Layer 3 of a small transformer language model trained on English Wikipedia (21 layers, counted from 0, width 128).
A neuron's activation on a vector x is quick GELU(weights . x), where the dot is the dot product. Quick GELU of z is z times sigmoid(1.702 z).

Input weights of the MLP neurons that the questions are about. A number n stands for n times 0.0086.
n11: -34 23 27 -15 5 -1 -2 52 -69 -37 47 6 -47 -2 3 -60 14 -24 5 7 -24 18 16 -17 -35 20 32 -40 42 9 -3 -1 -5 -30 -37 -2 19 -6 -19 17 25 25 -18 -44 6 3 9 -1 21 -13 -30 24 -15 -15 5 16 16 -6 -22 17 12 -8 55 -1 -8 -41 0 21 13 -13 2 -9 38 -15 15 -41 51 40 -24 -25 -22 12 -14 14 -4 -13 -4 -29 -13 -26 -1 71 -15 -37 -2 -14 11 -2 -60 -2 14 25 -3 22 15 10 19 -1 -6 23 20 -12 -17 14 -2 26 -9 65 -4 2 15 -13 -29 2 -57 26 2 -37
n31: -9 -13 13 12 21 14 -15 18 -8 2 13 -20 -1 -25 -15 28 28 -3 22 -33 -33 1 -4 9 9 -31 39 9 36 -22 -20 -7 25 2 -4 6 -10 -8 17 -16 16 -3 11 -22 11 -12 -53 8 -32 -10 16 7 7 1 -10 5 25 15 -22 5 34 4 13 -5 16 -3 18 36 -31 9 29 28 -17 -23 53 -22 10 -23 -23 2 -45 12 41 -23 -51 6 -23 12 16 27 14 -11 -3 3 21 -53 23 18 -43 -12 10 -15 -22 24 10 10 -12 5 -36 0 10 1 14 42 0 -14 -4 -19 10 -62 -25 -29 -29 36 -10 9 -52 15
n67: 1 23 -25 -4 -17 24 -54 -8 -14 -8 48 23 -12 26 -35 -47 31 9 30 -7 -15 -17 13 -4 14 -20 -10 8 -19 -13 2 24 21 -31 -5 -14 12 -28 -8 4 -3 -3 12 -9 19 -41 26 -25 18 -3 -1 23 -45 21 -10 -14 18 -14 6 1 -11 -11 36 8 -18 -5 32 19 -4 -58 12 -5 19 7 9 4 28 -38 7 5 -21 11 3 -21 -1 -3 19 -24 33 -14 -5 -10 -13 -3 28 -4 10 38 -59 -1 19 41 7 56 15 -3 5 -1 -6 7 36 -26 -44 -16 -3 23 -3 42 -9 -4 1 -35 10 -27 -3 7 -11 -23
n68: 22 -24 26 14 15 19 9 -15 -23 -7 28 -21 11 -8 7 32 1 17 -31 4 2 7 16 -20 12 1 6 11 -4 33 -6 -9 -17 0 13 25 6 2 -12 13 15 9 1 -8 17 -12 24 2 -40 11 -24 12 -24 -42 7 -2 8 -12 -5 14 -1 -6 -36 7 7 3 3 -3 -2 -17 35 -19 29 -13 -31 1 -29 -14 -13 -20 -24 31 13 14 15 22 19 -11 5 -29 8 5 -22 -15 15 20 17 33 -25 1 -3 15 11 -3 -28 -4 -5 -2 3 -32 -16 -72 3 38 -8 -10 -22 -14 0 -9 -4 7 -3 -2 3 -15 12 22
n78: 8 -5 -18 -1 -4 4 22 4 13 -3 10 -21 -3 -17 1 -30 -27 -18 10 -22 41 9 2 -8 2 -7 11 -10 1 -22 -7 8 -25 -16 24 21 17 -12 -7 12 -9 25 5 -4 19 0 7 18 15 -13 12 -18 25 -1 19 11 17 -27 15 -57 -6 -26 -2 -21 -8 7 -15 -4 -3 0 19 3 7 25 -6 -11 28 -22 17 3 5 -13 12 0 -2 9 9 3 11 -8 -22 29 -4 -1 -52 -29 22 -24 15 6 6 -5 1 18 11 -7 -14 20 -26 27 6 -11 -31 -13 -15 16 9 24 -23 -7 9 5 -9 18 4 -29 -4 21
n108: 2 -11 -1 -17 -8 21 -19 7 8 25 -5 -34 1 -6 -17 25 8 42 38 28 8 -12 -25 24 22 -27 19 5 -27 14 -21 -9 4 -2 -11 -2 -39 -1 7 32 24 -29 -24 29 12 -34 -36 -7 -4 -5 -35 -10 12 -21 -45 -20 4 -9 3 34 -3 28 -5 -11 4 -3 13 8 -47 -3 13 -2 -11 31 2 8 -21 9 -39 17 -5 34 19 -9 33 9 -35 20 -1 13 6 -4 -2 -14 -11 -24 5 -39 -4 25 8 14 -13 7 -9 23 -26 -6 17 -10 1 -17 -18 16 21 10 -15 2 6 -4 13 -36 -24 5 7 10 1 17
n127: 12 4 -26 -24 -11 1 -16 -7 -6 -7 42 11 -17 14 17 28 5 19 -13 -4 -28 -17 32 -6 -19 -30 17 15 -7 -24 -6 -23 -8 -38 -56 -26 -26 0 17 -4 19 -8 49 14 6 -6 31 5 19 6 -8 -4 16 -51 -16 3 -23 -13 -55 -38 9 55 16 14 -15 -5 -30 20 -35 -21 19 -28 48 -11 21 9 18 45 -26 10 -25 39 -9 12 9 -8 33 -33 -8 -45 -4 22 13 -3 7 22 16 28 27 28 3 19 -45 15 17 20 -22 18 15 -16 -9 -14 -8 -1 -15 15 3 -1 25 78 27 -49 -30 6 -19 10 -11 19
n132: -24 2 14 10 41 -10 13 -6 29 -25 6 -24 -9 -25 -5 -23 9 38 -5 36 3 12 -20 10 32 -11 34 17 -2 10 -4 31 27 -21 16 11 -46 -26 16 -4 8 12 -31 -14 -9 -62 31 -12 7 -19 -2 -6 -14 -12 18 -21 55 -7 35 -16 -43 26 -3 17 -9 -21 10 1 -14 -30 3 13 22 20 -7 -30 2 7 -7 41 -6 0 1 17 0 17 8 -7 -29 -3 26 -13 -45 -3 -8 28 12 -26 42 -12 12 -7 -13 -7 8 -12 56 23 -18 -27 13 -3 11 -25 -18 31 -53 -45 16 -31 -40 -7 -16 28 -2 -2 -9 5
n141: 10 4 19 13 -15 -20 9 27 2 -8 24 -13 -1 7 -4 -23 6 9 -34 -4 -2 33 3 1 7 9 -7 0 16 -23 -6 -33 -10 -21 -8 4 3 -8 -15 10 5 18 -27 24 -48 -8 13 -2 3 2 -2 15 24 4 7 -6 13 -24 35 -5 -16 33 -7 7 -1 -22 -19 4 -16 -3 -2 -23 27 -24 29 13 6 24 -27 9 -30 -3 3 -12 -10 -21 19 11 -15 -22 -6 26 16 -16 -3 -19 5 28 -15 10 -8 22 -1 14 39 -10 26 -10 -11 -8 0 -66 37 6 -34 -2 -31 -8 -16 -14 12 -10 11 14 10 -5 23 2
n184: -34 -14 -27 3 -13 -10 -6 -22 33 -74 -48 -7 4 -16 15 7 39 17 4 -5 -16 35 22 -2 -15 6 31 -21 33 31 -24 63 34 -11 1 8 -9 -8 -19 22 -9 -26 -57 -21 2 -30 -23 4 -28 -8 14 -27 -3 -51 -10 -36 11 -11 4 24 -49 35 -5 -10 -22 -4 7 -8 -46 -18 -6 16 -20 20 -2 -25 37 -23 -37 -12 -34 19 50 30 15 -20 -36 -21 50 -8 2 -13 -45 -28 -21 9 26 14 2 -23 23 34 -2 -5 28 1 15 15 12 16 -4 8 -24 26 1 47 -37 7 -5 40 26 27 12 -2 -5 -21 54 29
n194: 4 12 17 -1 63 7 -12 10 -47 -21 22 -6 14 42 -20 -18 11 -11 -23 -18 -24 1 28 14 -7 -24 6 5 21 36 11 26 17 -24 -11 -14 -8 -68 4 4 13 8 -19 -8 25 -94 18 0 -30 -30 -4 15 23 -10 -6 -46 46 43 -9 -27 3 11 20 13 -4 -34 -4 87 -27 -3 9 51 -2 -16 -1 -14 1 -15 -13 12 -14 20 -26 -27 2 21 11 40 9 -6 -4 -13 -13 -9 4 5 3 10 -5 12 14 12 -11 28 -14 -8 13 -19 -19 -40 7 -5 -33 8 -29 31 10 -6 -11 -36 12 -26 28 62 -6 21 -23 7
n209: -22 19 -1 -65 13 3 -48 38 32 -19 -3 -19 -1 50 15 -10 0 -5 -53 27 17 -9 -54 -19 14 -4 54 -24 25 -11 -30 -33 5 -4 -43 12 -6 9 -23 38 -59 -2 -16 -19 9 21 -8 18 17 -54 -28 38 -39 16 -12 18 -5 -20 10 -13 -21 24 -39 18 4 9 31 68 9 -13 -11 -12 14 39 -1 16 27 -14 -5 -38 -12 -15 -24 9 13 0 -40 16 -4 -25 -19 1 -45 -31 14 -18 26 11 -16 24 28 -18 -15 17 22 24 3 -20 -1 2 15 30 6 27 -21 -27 -2 2 -18 -22 2 13 7 1 -24 28 41 -11
n254: -1 13 -15 -8 7 15 -30 -12 -2 8 15 -49 -3 -17 -14 27 21 -29 27 33 -26 20 -21 3 41 12 -6 2 -45 7 -3 50 31 -14 26 9 -3 -28 21 9 21 12 -23 -55 14 -24 -4 -2 22 -2 20 18 -38 11 -44 -47 7 31 3 -8 1 28 -50 -14 -5 8 -9 65 -7 -9 -17 -40 -14 19 1 25 44 1 10 -1 -50 -3 -33 -30 -22 27 10 -40 -41 5 1 -6 -56 1 -16 -17 53 25 -5 -14 16 -1 -31 1 7 -3 31 14 2 -15 43 -14 -15 -9 3 24 -7 24 8 15 8 -4 30 -1 -13 26 -26 -32
n274: -26 -42 -4 -51 7 35 7 -21 -57 36 -11 -19 13 6 -20 43 -6 -3 3 -36 5 -1 -6 -11 -29 -13 37 -3 6 -8 9 -8 20 -17 19 26 -1 38 15 -13 9 -27 25 -8 8 -23 5 8 -39 -35 13 -21 -22 -4 35 -7 -15 -15 -10 7 -26 30 8 28 -26 -3 48 10 2 -19 3 18 -5 15 -24 34 13 -17 -5 -1 8 5 -30 -4 -8 -22 5 -32 -1 -12 8 40 -4 5 1 -2 18 31 13 -25 11 -35 -13 -2 -3 -28 35 1 5 -13 20 8 45 -3 -21 -1 4 8 70 -17 -6 -10 29 1 1 -7 -1 5
n309: -1 24 -6 5 8 43 8 33 4 -47 -16 3 -25 32 -25 -32 5 21 14 0 15 19 7 -41 -4 -10 -44 65 5 24 -2 49 15 -6 -7 -49 10 -67 1 -12 -5 15 -35 -8 -12 -79 19 19 -5 -10 -40 35 -49 12 -32 -35 36 -25 1 -19 -11 -33 0 -4 9 4 -21 24 7 -34 -18 14 -9 1 58 -13 26 24 -21 -35 -9 14 17 30 11 -8 -40 -17 22 7 -12 -13 -35 1 8 -21 5 -10 5 1 33 12 18 -46 23 18 27 -22 -23 -40 7 -21 -15 5 2 -11 13 14 28 -8 1 -24 -6 17 10 -10 14 -16
n310: 11 -13 29 -10 34 -16 -11 -40 -24 -25 -18 -35 26 22 -31 22 -5 -40 3 -25 16 15 -27 20 -15 -1 35 10 14 5 21 -12 -33 -9 5 10 -14 -17 -5 19 17 -12 -32 10 -7 -17 1 19 -37 -7 -10 36 -17 14 16 -1 0 15 22 -18 -3 31 -14 11 4 -3 42 23 -16 -12 24 5 8 -16 23 40 -18 -6 24 24 -1 24 4 -40 -3 -6 8 -2 18 5 -23 -8 -8 -5 -8 10 1 18 -17 14 -7 5 2 30 1 -18 23 -10 27 -36 -16 -26 26 -6 -42 11 4 0 5 17 12 -16 21 21 -4 -2 -3 -5
n340: -19 -27 -20 -24 -15 27 -41 32 6 9 -8 -8 -39 23 -16 -16 -13 21 2 -37 -5 2 -20 -1 43 -31 -17 -10 -4 -4 2 30 -33 -21 11 -20 -5 -47 52 -15 10 -24 15 -1 -11 40 -16 14 8 -16 -20 36 16 10 -25 1 -34 5 4 -16 1 26 21 -4 -2 7 22 53 -9 -11 -54 26 -14 33 -4 8 14 -11 13 9 -8 17 56 -71 -48 5 -14 -39 8 26 -7 12 -15 26 11 -16 59 -22 -48 2 43 1 -43 -11 4 31 -17 7 7 1 21 -41 -20 -24 35 -12 -34 43 14 -5 -7 -10 11 31 -14 18 36 -27
n360: -18 -7 -9 -7 -11 17 -20 5 -23 8 -29 -33 -15 27 16 -5 -10 0 -3 -9 25 3 7 -1 23 -2 -1 -30 42 39 -1 -25 -2 6 25 -6 -15 -9 -50 -25 6 -38 -13 -23 13 -1 -7 -15 37 13 9 5 1 -33 6 1 8 -29 25 -19 -12 21 9 23 20 -27 -4 21 14 -25 -17 -16 -1 -6 22 44 18 48 -41 26 -21 -21 18 5 8 1 -5 -9 -20 -20 29 -7 -11 7 15 -19 40 -26 12 44 10 29 -23 -16 30 7 -25 -13 42 -28 -23 26 14 11 -12 -19 -13 11 -7 54 -8 -21 26 -1 -48 -8 -3 -3
n448: 8 0 -23 9 19 -19 -17 -25 24 45 -24 -38 8 24 7 -38 45 -5 2 -15 -12 6 -4 -10 4 -25 30 23 0 -8 -41 -27 33 -18 -8 -13 -42 -10 -36 -7 54 -21 21 -29 52 -26 12 10 -23 -28 -13 -43 8 1 9 -4 41 -8 0 25 20 10 -36 22 4 -20 1 26 -42 -12 13 1 22 14 -13 -7 18 28 4 -31 -31 -9 -73 -29 17 30 18 21 14 -24 -33 -23 -23 -24 -37 -2 17 -8 24 -25 13 15 -10 4 6 19 35 27 -18 36 10 -31 -5 2 18 45 -5 -17 3 -14 8 -14 6 49 -23 -12 38 17
n460: 8 3 -19 -18 -11 -18 -1 0 -14 7 17 -16 -10 28 -1 -10 43 24 -14 34 -34 9 7 12 21 3 -15 -18 -2 18 15 -39 -11 13 6 7 1 -4 -26 18 -14 5 0 17 -18 -17 -15 13 18 7 -1 -19 -26 -22 -8 16 57 -1 27 -10 -1 11 -16 13 9 -30 9 3 -6 10 27 -8 13 12 -4 16 12 27 -19 -1 -33 22 9 -2 3 0 8 -21 -2 4 -25 12 12 -8 6 -12 -7 23 -43 4 2 53 -27 -2 38 -55 -2 -20 -24 -22 25 1 -12 13 -8 -2 -33 -14 -14 11 18 6 2 4 4 1 12 5
n483: 10 6 -4 33 -8 -10 12 4 -3 -22 0 -24 -22 56 -15 37 -20 17 13 -13 -13 9 10 -35 9 -19 63 5 -3 -10 -11 -4 28 -53 -31 22 -9 -15 16 -6 -9 15 -15 -21 -1 -35 -18 33 6 -48 -31 6 -10 -22 -7 -15 41 18 -20 -2 2 27 -18 19 -10 -18 59 -12 5 2 9 9 21 4 6 7 40 18 -58 -7 -20 45 -48 11 16 -36 6 7 -11 -6 -25 9 -22 -24 -4 7 13 -36 51 -32 6 12 -37 -12 19 1 30 1 -25 -31 5 -6 -31 -1 20 37 -32 -2 50 -1 24 4 -7 49 -12 -3 6 34

Each question shows a token from some text and the vector x that enters the MLP there. A number n stands for n times 0.046.

"ge": 6 6 13 13 -24 -1 20 -12 4 2 2 7 6 17 -6 -5 2 13 6 0 -3 2 5 5 -17 -3 -3 -8 -14 -13 0 -3 7 -4 -8 -12 -12 -7 11 12 -23 -8 -4 -1 4 13 0 4 13 4 -19 13 -20 6 22 4 -8 20 4 -7 2 1 6 -8 0 8 5 10 8 38 13 -8 16 10 6 -3 -7 21 12 3 -6 -10 -2 2 -5 -10 35 -2 8 -16 -4 -12 16 -1 19 -10 -26 5 -5 -3 -28 15 -7 8 -9 -3 0 -7 -10 20 8 3 -2 -12 -13 -16 11 -5 1 29 0 -2 1 -27 34 -14 -3 4
The most active neuron and its activation: n127, at about 1.4

" he": 2 1 8 6 2 -7 17 -11 -3 1 3 -9 13 9 -12 -9 10 -13 -13 1 9 -13 4 9 -13 5 -3 -1 -8 -17 0 -4 4 10 13 20 1 -7 1 0 -24 -12 5 -11 25 -9 -3 -1 -3 22 -12 15 3 21 -11 18 1 13 10 -3 -16 -29 -13 2 0 6 0 7 53 11 2 -19 -13 21 -9 24 -4 12 0 3 -11 -9 15 7 -1 12 -14 0 9 36 12 9 19 23 7 16 -3 -2 1 -3 -29 16 5 1 18 45 6 -27 13 5 -16 -6 -9 3 -12 -7 7 6 7 4 0 -15 4 -36 -9 4 -9 -2
The two highest activations, in order: n360, n310

"un": 0 5 3 14 -5 -3 7 -26 11 -7 7 1 6 4 -9 5 -3 -3 2 26 -7 4 -9 38 8 27 4 -4 -12 22 0 -10 20 5 -1 -7 3 -10 -4 17 -21 -12 7 -17 13 -3 -15 -5 14 25 -1 -17 18 -13 17 -2 -4 13 4 -21 0 -5 5 -13 0 0 12 -10 -10 36 1 10 4 -8 -16 10 5 8 16 17 -3 10 4 12 -3 1 -2 14 -1 -5 -32 -4 14 1 -2 24 -29 -3 -3 -9 -28 29 14 2 9 0 -35 -20 -6 5 -15 10 -2 -1 0 8 9 -17 1 1 -1 32 0 0 24 -5 -1 -1
The neuron with the highest activation: n460

" film": 6 0 22 18 16 -3 17 9 15 -1 9 -11 9 6 -13 12 -11 -7 -16 -4 6 -2 -9 27 -7 -8 2 -14 2 -13 0 -8 -5 -17 -18 31 2 -5 -18 6 -20 17 -9 -6 7 20 16 -7 2 16 -13 23 7 25 -7 13 -4 -4 7 4 -3 -9 -9 -1 0 11 6 6 14 46 -5 -17 -6 6 -3 0 -10 14 13 14 -24 -5 12 19 9 21 -10 13 8 5 14 -17 30 -15 0 13 0 -8 8 -9 -28 -19 15 11 -10 -5 -4 -11 9 -9 -9 23 -10 -5 -8 -14 -1 -14 10 -12 1 1 0 12 5 2 12 10
The most active neuron and its activation: n209, at about 1.7

" a": 8 -2 -11 40 -9 -8 14 12 1 2 -8 -12 6 2 -7 -4 -12 -1 1 -10 -5 -11 -10 28 -9 7 -11 -14 -1 -3 0 -26 1 -4 11 -16 0 -2 7 2 -7 -19 5 -8 5 13 0 -15 11 16 -7 10 -2 22 -5 1 8 17 9 9 12 4 1 9 0 13 10 9 9 21 2 -6 -17 18 -6 -12 8 -9 -1 31 -16 0 5 4 0 7 -9 15 21 10 -10 -3 32 16 -4 3 -1 3 10 -4 -31 13 1 12 5 19 -4 -6 16 10 -3 1 -4 -5 26 -17 4 -7 -10 -8 0 -6 2 -5 26 16 -17 -7
The three highest activations, in order: n31, n108, n340

"lies": 19 2 1 5 4 -3 -10 -14 8 -6 -5 12 14 3 -4 -4 -4 -18 4 23 11 -8 -3 25 12 2 -7 0 25 -15 0 -1 11 4 -25 7 -3 -7 17 8 -9 0 -8 8 0 4 -3 6 0 2 10 -26 31 -5 3 14 -5 16 2 -8 -21 -4 12 -4 0 -1 10 -9 -1 14 -7 -9 4 16 5 -3 7 -8 0 13 -3 3 -1 14 -2 -13 10 4 9 24 10 -19 1 -31 -7 1 -22 10 14 -2 -29 24 -2 3 -3 -15 -12 -9 2 -2 -10 11 21 4 -1 -11 0 -18 2 9 2 -3 -5 -1 26 9 10 0
The two highest activations, in order: n184, n460

" network": 18 1 4 -20 15 -4 18 -7 28 1 -9 -2 26 -6 -11 -1 -12 -6 -19 7 14 -14 2 30 -6 9 -3 1 -20 6 0 3 -8 7 -17 27 -8 3 -23 5 -18 -4 1 15 13 -9 22 -10 3 5 -18 26 0 18 15 10 -3 19 5 -4 2 18 5 7 0 17 3 5 -4 47 4 0 -2 8 4 -10 14 -8 22 10 -10 -3 -6 15 18 6 -5 7 19 2 2 -15 25 -28 0 -2 -7 -3 -5 6 -28 -38 -20 2 -13 10 -10 -2 -4 12 -17 8 11 -4 -1 -18 14 -19 -5 -12 1 -11 0 -20 27 7 13 5
The most active neuron and its activation: n209, at about 2.1

" V": -20 4 16 14 -7 3 13 6 3 -4 45 11 18 -18 -11 13 -4 -6 0 -1 -3 -14 10 0 12 -8 -9 7 -3 -7 0 4 7 -6 20 -18 -5 4 -20 -11 -17 17 9 0 9 -9 18 0 8 35 9 -4 -8 21 17 -15 -11 0 3 5 12 -8 2 -5 0 9 2 -6 15 13 8 -16 9 -4 20 -18 8 -29 8 18 2 -17 30 16 -9 10 7 9 0 18 20 -6 26 12 -9 10 -22 2 -16 -21 -23 -30 22 -10 7 15 3 -13 16 7 -1 21 -1 -25 -1 -18 14 -3 -26 -1 0 -21 6 -39 33 -6 -14 -13
The most active neuron and its activation: n67, at about 1.3

"able": 19 1 13 3 2 -3 -8 -9 15 16 -8 25 -5 -2 -3 -17 -13 15 -7 8 -12 8 1 2 0 -18 -9 9 -8 7 0 -15 7 -11 -10 8 -2 1 16 3 3 11 7 -1 4 15 -2 3 1 1 -8 -15 -6 -18 0 -7 -3 0 6 -15 6 9 10 1 0 25 -17 -13 -33 55 7 -8 6 8 2 -10 -14 -3 -4 8 -4 11 -4 10 13 3 11 14 -3 9 -18 -1 28 1 10 16 -12 -6 16 -6 -32 -18 -6 17 -23 -16 0 -5 0 36 4 8 5 -20 11 -6 2 -11 -14 10 2 -10 4 -20 4 16 12 11
The three highest activations, in order: n127, n108, n448

".": 5 0 -6 34 4 7 7 -15 12 11 -11 8 10 7 -3 -9 1 -11 14 19 1 13 1 24 -5 9 -2 17 0 -6 0 3 8 4 0 -3 -9 -6 -12 -4 13 1 -9 8 5 5 7 -25 4 30 0 -2 4 8 2 1 17 4 5 -6 -3 1 -3 11 0 14 -8 -7 -3 27 -12 -5 -7 2 -20 12 -4 5 4 3 9 -23 8 -1 0 7 24 7 9 4 2 -15 13 11 -11 0 2 -5 1 -19 -36 -5 -15 6 8 -4 7 -5 -10 -8 -7 11 9 -9 0 1 -11 -10 -5 9 1 4 2 -14 15 8 -13 4
The two highest activations, in order: n132, n448

" draft": 31 1 -2 51 16 -2 3 -9 34 2 -10 1 1 -5 -17 14 -7 14 -21 -10 -2 0 12 -1 -9 24 -15 15 -6 -1 0 -16 -6 -13 11 3 -11 -6 -11 12 -32 2 -16 19 6 6 3 -18 13 -12 -7 22 13 25 -4 17 -19 -24 1 -7 1 -1 -34 -2 0 -8 7 -1 -12 29 22 -5 7 -3 -23 9 -15 -5 5 3 10 -3 -13 5 8 13 28 -7 10 -13 -5 -11 18 11 5 6 12 -2 13 -26 -24 11 34 -27 -2 5 15 9 4 -3 2 9 -24 -10 -3 9 1 -18 1 2 1 17 5 22 13 9 5 14
The most active neuron and its activation: n68, at about 1.4

" was": 25 -1 0 8 12 -7 -5 1 -4 9 -17 -11 14 6 -6 7 3 -10 -7 0 6 3 -5 20 -9 1 1 -11 -3 -7 0 -16 5 -1 8 -5 -2 0 -2 -6 -21 15 11 -22 7 4 1 -5 3 22 7 -6 17 0 1 6 -13 10 0 -2 -18 3 -6 16 0 6 6 -17 15 74 9 3 -18 12 4 3 -7 4 11 -6 -5 -10 3 -1 -4 3 -11 3 15 31 21 -9 26 21 -7 -8 -4 4 4 9 -34 15 3 -15 19 -2 -6 -33 5 15 -18 8 -6 15 3 4 0 -1 6 10 1 0 -1 -13 33 16 11 -9
The most active neuron and its activation: n460, at about 0.4

" TV": 8 2 24 2 4 0 18 -18 21 4 6 -13 23 5 -10 2 -20 -14 -13 -9 5 -23 -3 -6 -4 -2 1 -2 -42 -12 0 -4 -2 19 -6 18 3 3 -31 -4 -27 -4 -3 18 8 6 26 7 10 42 4 22 -9 7 7 1 -3 1 5 -4 13 3 -8 1 0 13 4 2 0 46 5 -14 0 11 5 -5 2 9 19 24 -14 1 1 21 10 -2 -27 21 4 -2 10 -15 26 -16 -3 2 -10 -6 -12 -6 -25 -22 17 14 -15 -9 -6 -3 2 -4 3 25 17 -11 11 -26 3 -9 -16 -7 1 16 7 -9 10 -9 10 -12
The neuron with the highest activation: n209

" game": 32 0 -7 33 2 -1 11 -5 36 -2 5 5 13 7 -15 5 -3 -11 -11 2 2 16 -5 18 2 -7 10 6 -23 -19 0 -13 4 13 -12 22 -7 -9 -13 13 -19 2 -3 16 3 11 12 -7 1 8 0 14 23 -17 2 11 -3 0 2 5 5 0 5 15 0 -14 12 -13 -17 48 11 -12 -2 4 -23 -11 -13 0 9 -4 -11 -6 -2 -6 2 17 20 -3 17 -3 -1 -35 22 -5 -11 17 -10 -8 19 -5 -30 3 17 -9 1 -1 28 15 -2 2 -9 16 -7 -4 -19 -5 -1 -27 9 -6 1 24 2 11 17 -9 -12 13
The three highest activations, in order: n448, n132, n483

"rac": 4 4 18 0 -6 -5 14 14 3 4 5 -6 -3 -9 -1 -18 -15 1 -5 15 9 -1 8 24 12 11 -2 -8 2 -23 0 -3 5 15 -1 -18 16 1 12 9 -12 -13 -3 -9 10 -5 -17 -23 27 -3 -16 14 3 23 -4 -19 6 13 4 -19 3 14 -7 -9 0 19 -3 -17 25 -2 -10 1 -1 -5 8 -5 -6 -23 5 -11 13 5 -10 21 26 8 -17 13 6 -7 20 -7 2 28 6 -3 -25 -4 17 -32 -24 21 -1 -12 2 32 13 -32 0 -9 -18 34 -9 -10 -10 -9 11 -29 7 -5 2 12 -2 -10 13 0 19 16
The neuron with the highest activation: n309

"m": -5 4 8 23 20 3 10 -4 11 5 7 15 0 -11 -15 3 -7 0 21 3 -2 -8 3 18 5 -11 -11 1 2 -17 0 2 14 -6 7 -12 3 0 -27 15 -39 19 -6 -1 6 -3 -1 -14 20 15 -6 -17 -29 40 -19 -1 1 -5 9 0 -3 -1 15 -19 0 2 11 -3 -1 32 -12 -24 15 -19 3 -3 2 -3 5 -10 -11 7 12 8 6 25 -7 -12 20 -8 -2 -15 7 4 8 3 -20 8 2 -11 -24 16 0 9 -10 13 -23 -4 -5 16 -3 -11 0 -10 18 -12 21 -5 5 13 1 -8 -2 -6 45 4 -16 -7
The neuron with the highest activation: n67

" his": 3 0 -5 52 5 -2 -1 3 -21 1 2 9 7 5 -8 -8 9 -9 0 10 -8 -11 0 24 -22 22 1 -14 -10 -16 0 -29 -3 -7 -7 0 4 -8 -4 -1 -10 2 1 -9 4 -6 -9 0 2 13 -13 1 9 16 -14 6 16 28 4 -12 13 -11 -6 21 0 4 3 6 42 28 -5 -14 -11 21 -25 8 12 14 -1 6 -5 -3 -18 0 -3 7 -4 11 -1 15 16 11 10 -4 -1 9 2 9 0 -10 -29 34 21 -2 -2 37 -6 -15 12 15 9 -5 -15 -21 -2 -4 10 1 9 2 0 7 5 -22 13 14 -9 -4
The neuron with the highest activation: n11

"s": 6 5 -5 27 16 1 4 -12 18 19 4 15 15 -1 -8 -6 -4 -7 3 14 2 -11 -13 22 2 22 -9 14 -1 -3 0 2 17 -1 -17 4 4 -12 -16 18 -13 2 -2 4 -8 -2 5 4 -17 20 -8 -18 -6 16 6 3 -10 -3 6 -14 -15 2 -14 6 0 7 10 -8 12 20 -4 -6 3 -7 11 -8 13 -19 2 7 6 -1 -14 6 8 6 19 9 3 -13 2 0 30 8 -12 1 -8 -12 13 -15 -33 21 -20 3 -13 19 19 -3 4 -8 -10 -8 -5 0 -3 1 -5 -8 7 4 0 5 -3 2 39 8 -3 0
The neuron with the highest activation: n132

" the": -10 -2 14 18 -13 -2 -5 -8 -4 8 -11 6 24 -18 -6 13 -10 11 -6 5 -4 -7 -11 18 -6 22 -2 8 3 -5 0 -13 2 2 2 1 -2 3 18 -10 -9 6 0 8 -11 -3 -3 -2 14 9 -7 -2 1 14 1 0 18 2 5 -9 17 -3 -2 -3 0 14 9 -1 21 67 10 -9 -30 5 -2 -7 -5 -6 7 -13 -17 -7 -13 -12 -1 -5 4 9 17 3 6 15 25 10 -2 11 2 -5 5 -9 -34 13 0 11 -1 20 -2 3 8 7 7 1 3 -17 3 -7 -1 -10 4 -8 0 0 10 16 50 12 -3 -7
The neuron with the highest activation: n31

"si": 0 8 0 19 -13 0 24 -24 -3 15 7 -2 3 9 -3 -5 -6 1 10 0 -5 -13 6 13 3 3 -3 -4 0 15 0 -9 16 -13 -2 -12 2 -10 -19 -7 -19 -23 8 9 20 -2 -10 1 8 17 -12 4 -3 14 -21 10 -9 5 6 -3 1 -9 -20 -11 0 9 -3 18 39 23 -2 -11 11 1 10 -13 2 16 9 -18 9 1 -28 16 -5 4 -4 10 17 -4 3 14 24 -6 -8 -4 -30 -12 -16 -27 -27 25 29 -4 -16 3 0 -1 9 6 10 -6 -8 -8 10 -1 15 4 -9 17 1 3 -3 -7 25 12 -1 0
The three highest activations, in order: n448, n460, n67

"ff": 0 4 38 10 1 -3 23 -19 7 12 -6 7 22 3 -12 -3 -12 0 10 8 -3 -10 17 14 14 22 1 -5 23 -7 0 -4 -6 -8 12 2 2 13 -1 -1 -30 -32 -8 -6 16 -19 4 -7 0 -11 -17 7 -3 52 2 1 0 29 3 13 -14 -1 7 -20 0 -8 7 -4 34 -25 5 -1 6 -8 -5 -5 1 -13 9 8 21 -17 -8 -5 -2 -11 23 0 25 3 -21 -27 9 9 -8 -9 -18 -3 4 -13 -25 -31 -10 -1 -17 21 19 -11 -3 18 4 20 7 25 5 -13 10 -13 6 -6 0 0 -3 -31 20 18 -11 20
The neuron with the highest activation: n274

"bound": 16 -1 -6 34 11 -3 12 -19 2 -6 4 26 14 -33 -11 -4 2 -19 0 2 1 2 8 -6 -8 26 6 12 -31 -4 0 -9 14 -14 -8 9 9 -4 -6 11 7 -5 5 -11 14 -1 7 1 -3 0 3 -1 9 13 -4 4 2 -1 -4 -16 4 -6 15 3 0 -4 -10 -24 -41 32 -35 -2 5 -11 -10 -2 8 -2 13 1 2 19 -12 11 8 2 30 1 3 -8 -25 -4 31 4 -8 11 -10 -6 22 -14 -28 -3 23 1 -2 18 8 11 -10 29 -5 22 -8 8 -2 10 6 -22 17 -17 0 -1 1 -22 39 15 17 5
The neuron with the highest activation: n448

",": 7 0 -6 4 3 -3 -2 -3 -12 5 6 9 11 -9 -8 -6 2 -15 10 9 4 0 0 31 -4 10 3 12 -4 13 0 -12 2 -3 16 3 1 -14 -2 -3 -9 3 0 7 5 4 4 -10 10 19 5 -2 -5 19 22 9 8 -13 13 -5 -13 -1 -4 -3 0 -6 -2 -17 28 10 -4 -13 -28 -6 -9 -2 -4 20 3 4 4 2 24 17 0 -12 -1 6 -1 8 7 -18 32 1 8 2 5 6 -4 -5 -33 21 10 0 -8 -11 0 -6 -3 -14 -10 2 -14 -8 5 -1 0 -15 5 5 2 12 -3 -5 38 6 3 5
The most active neuron and its activation: n460, at about 1.3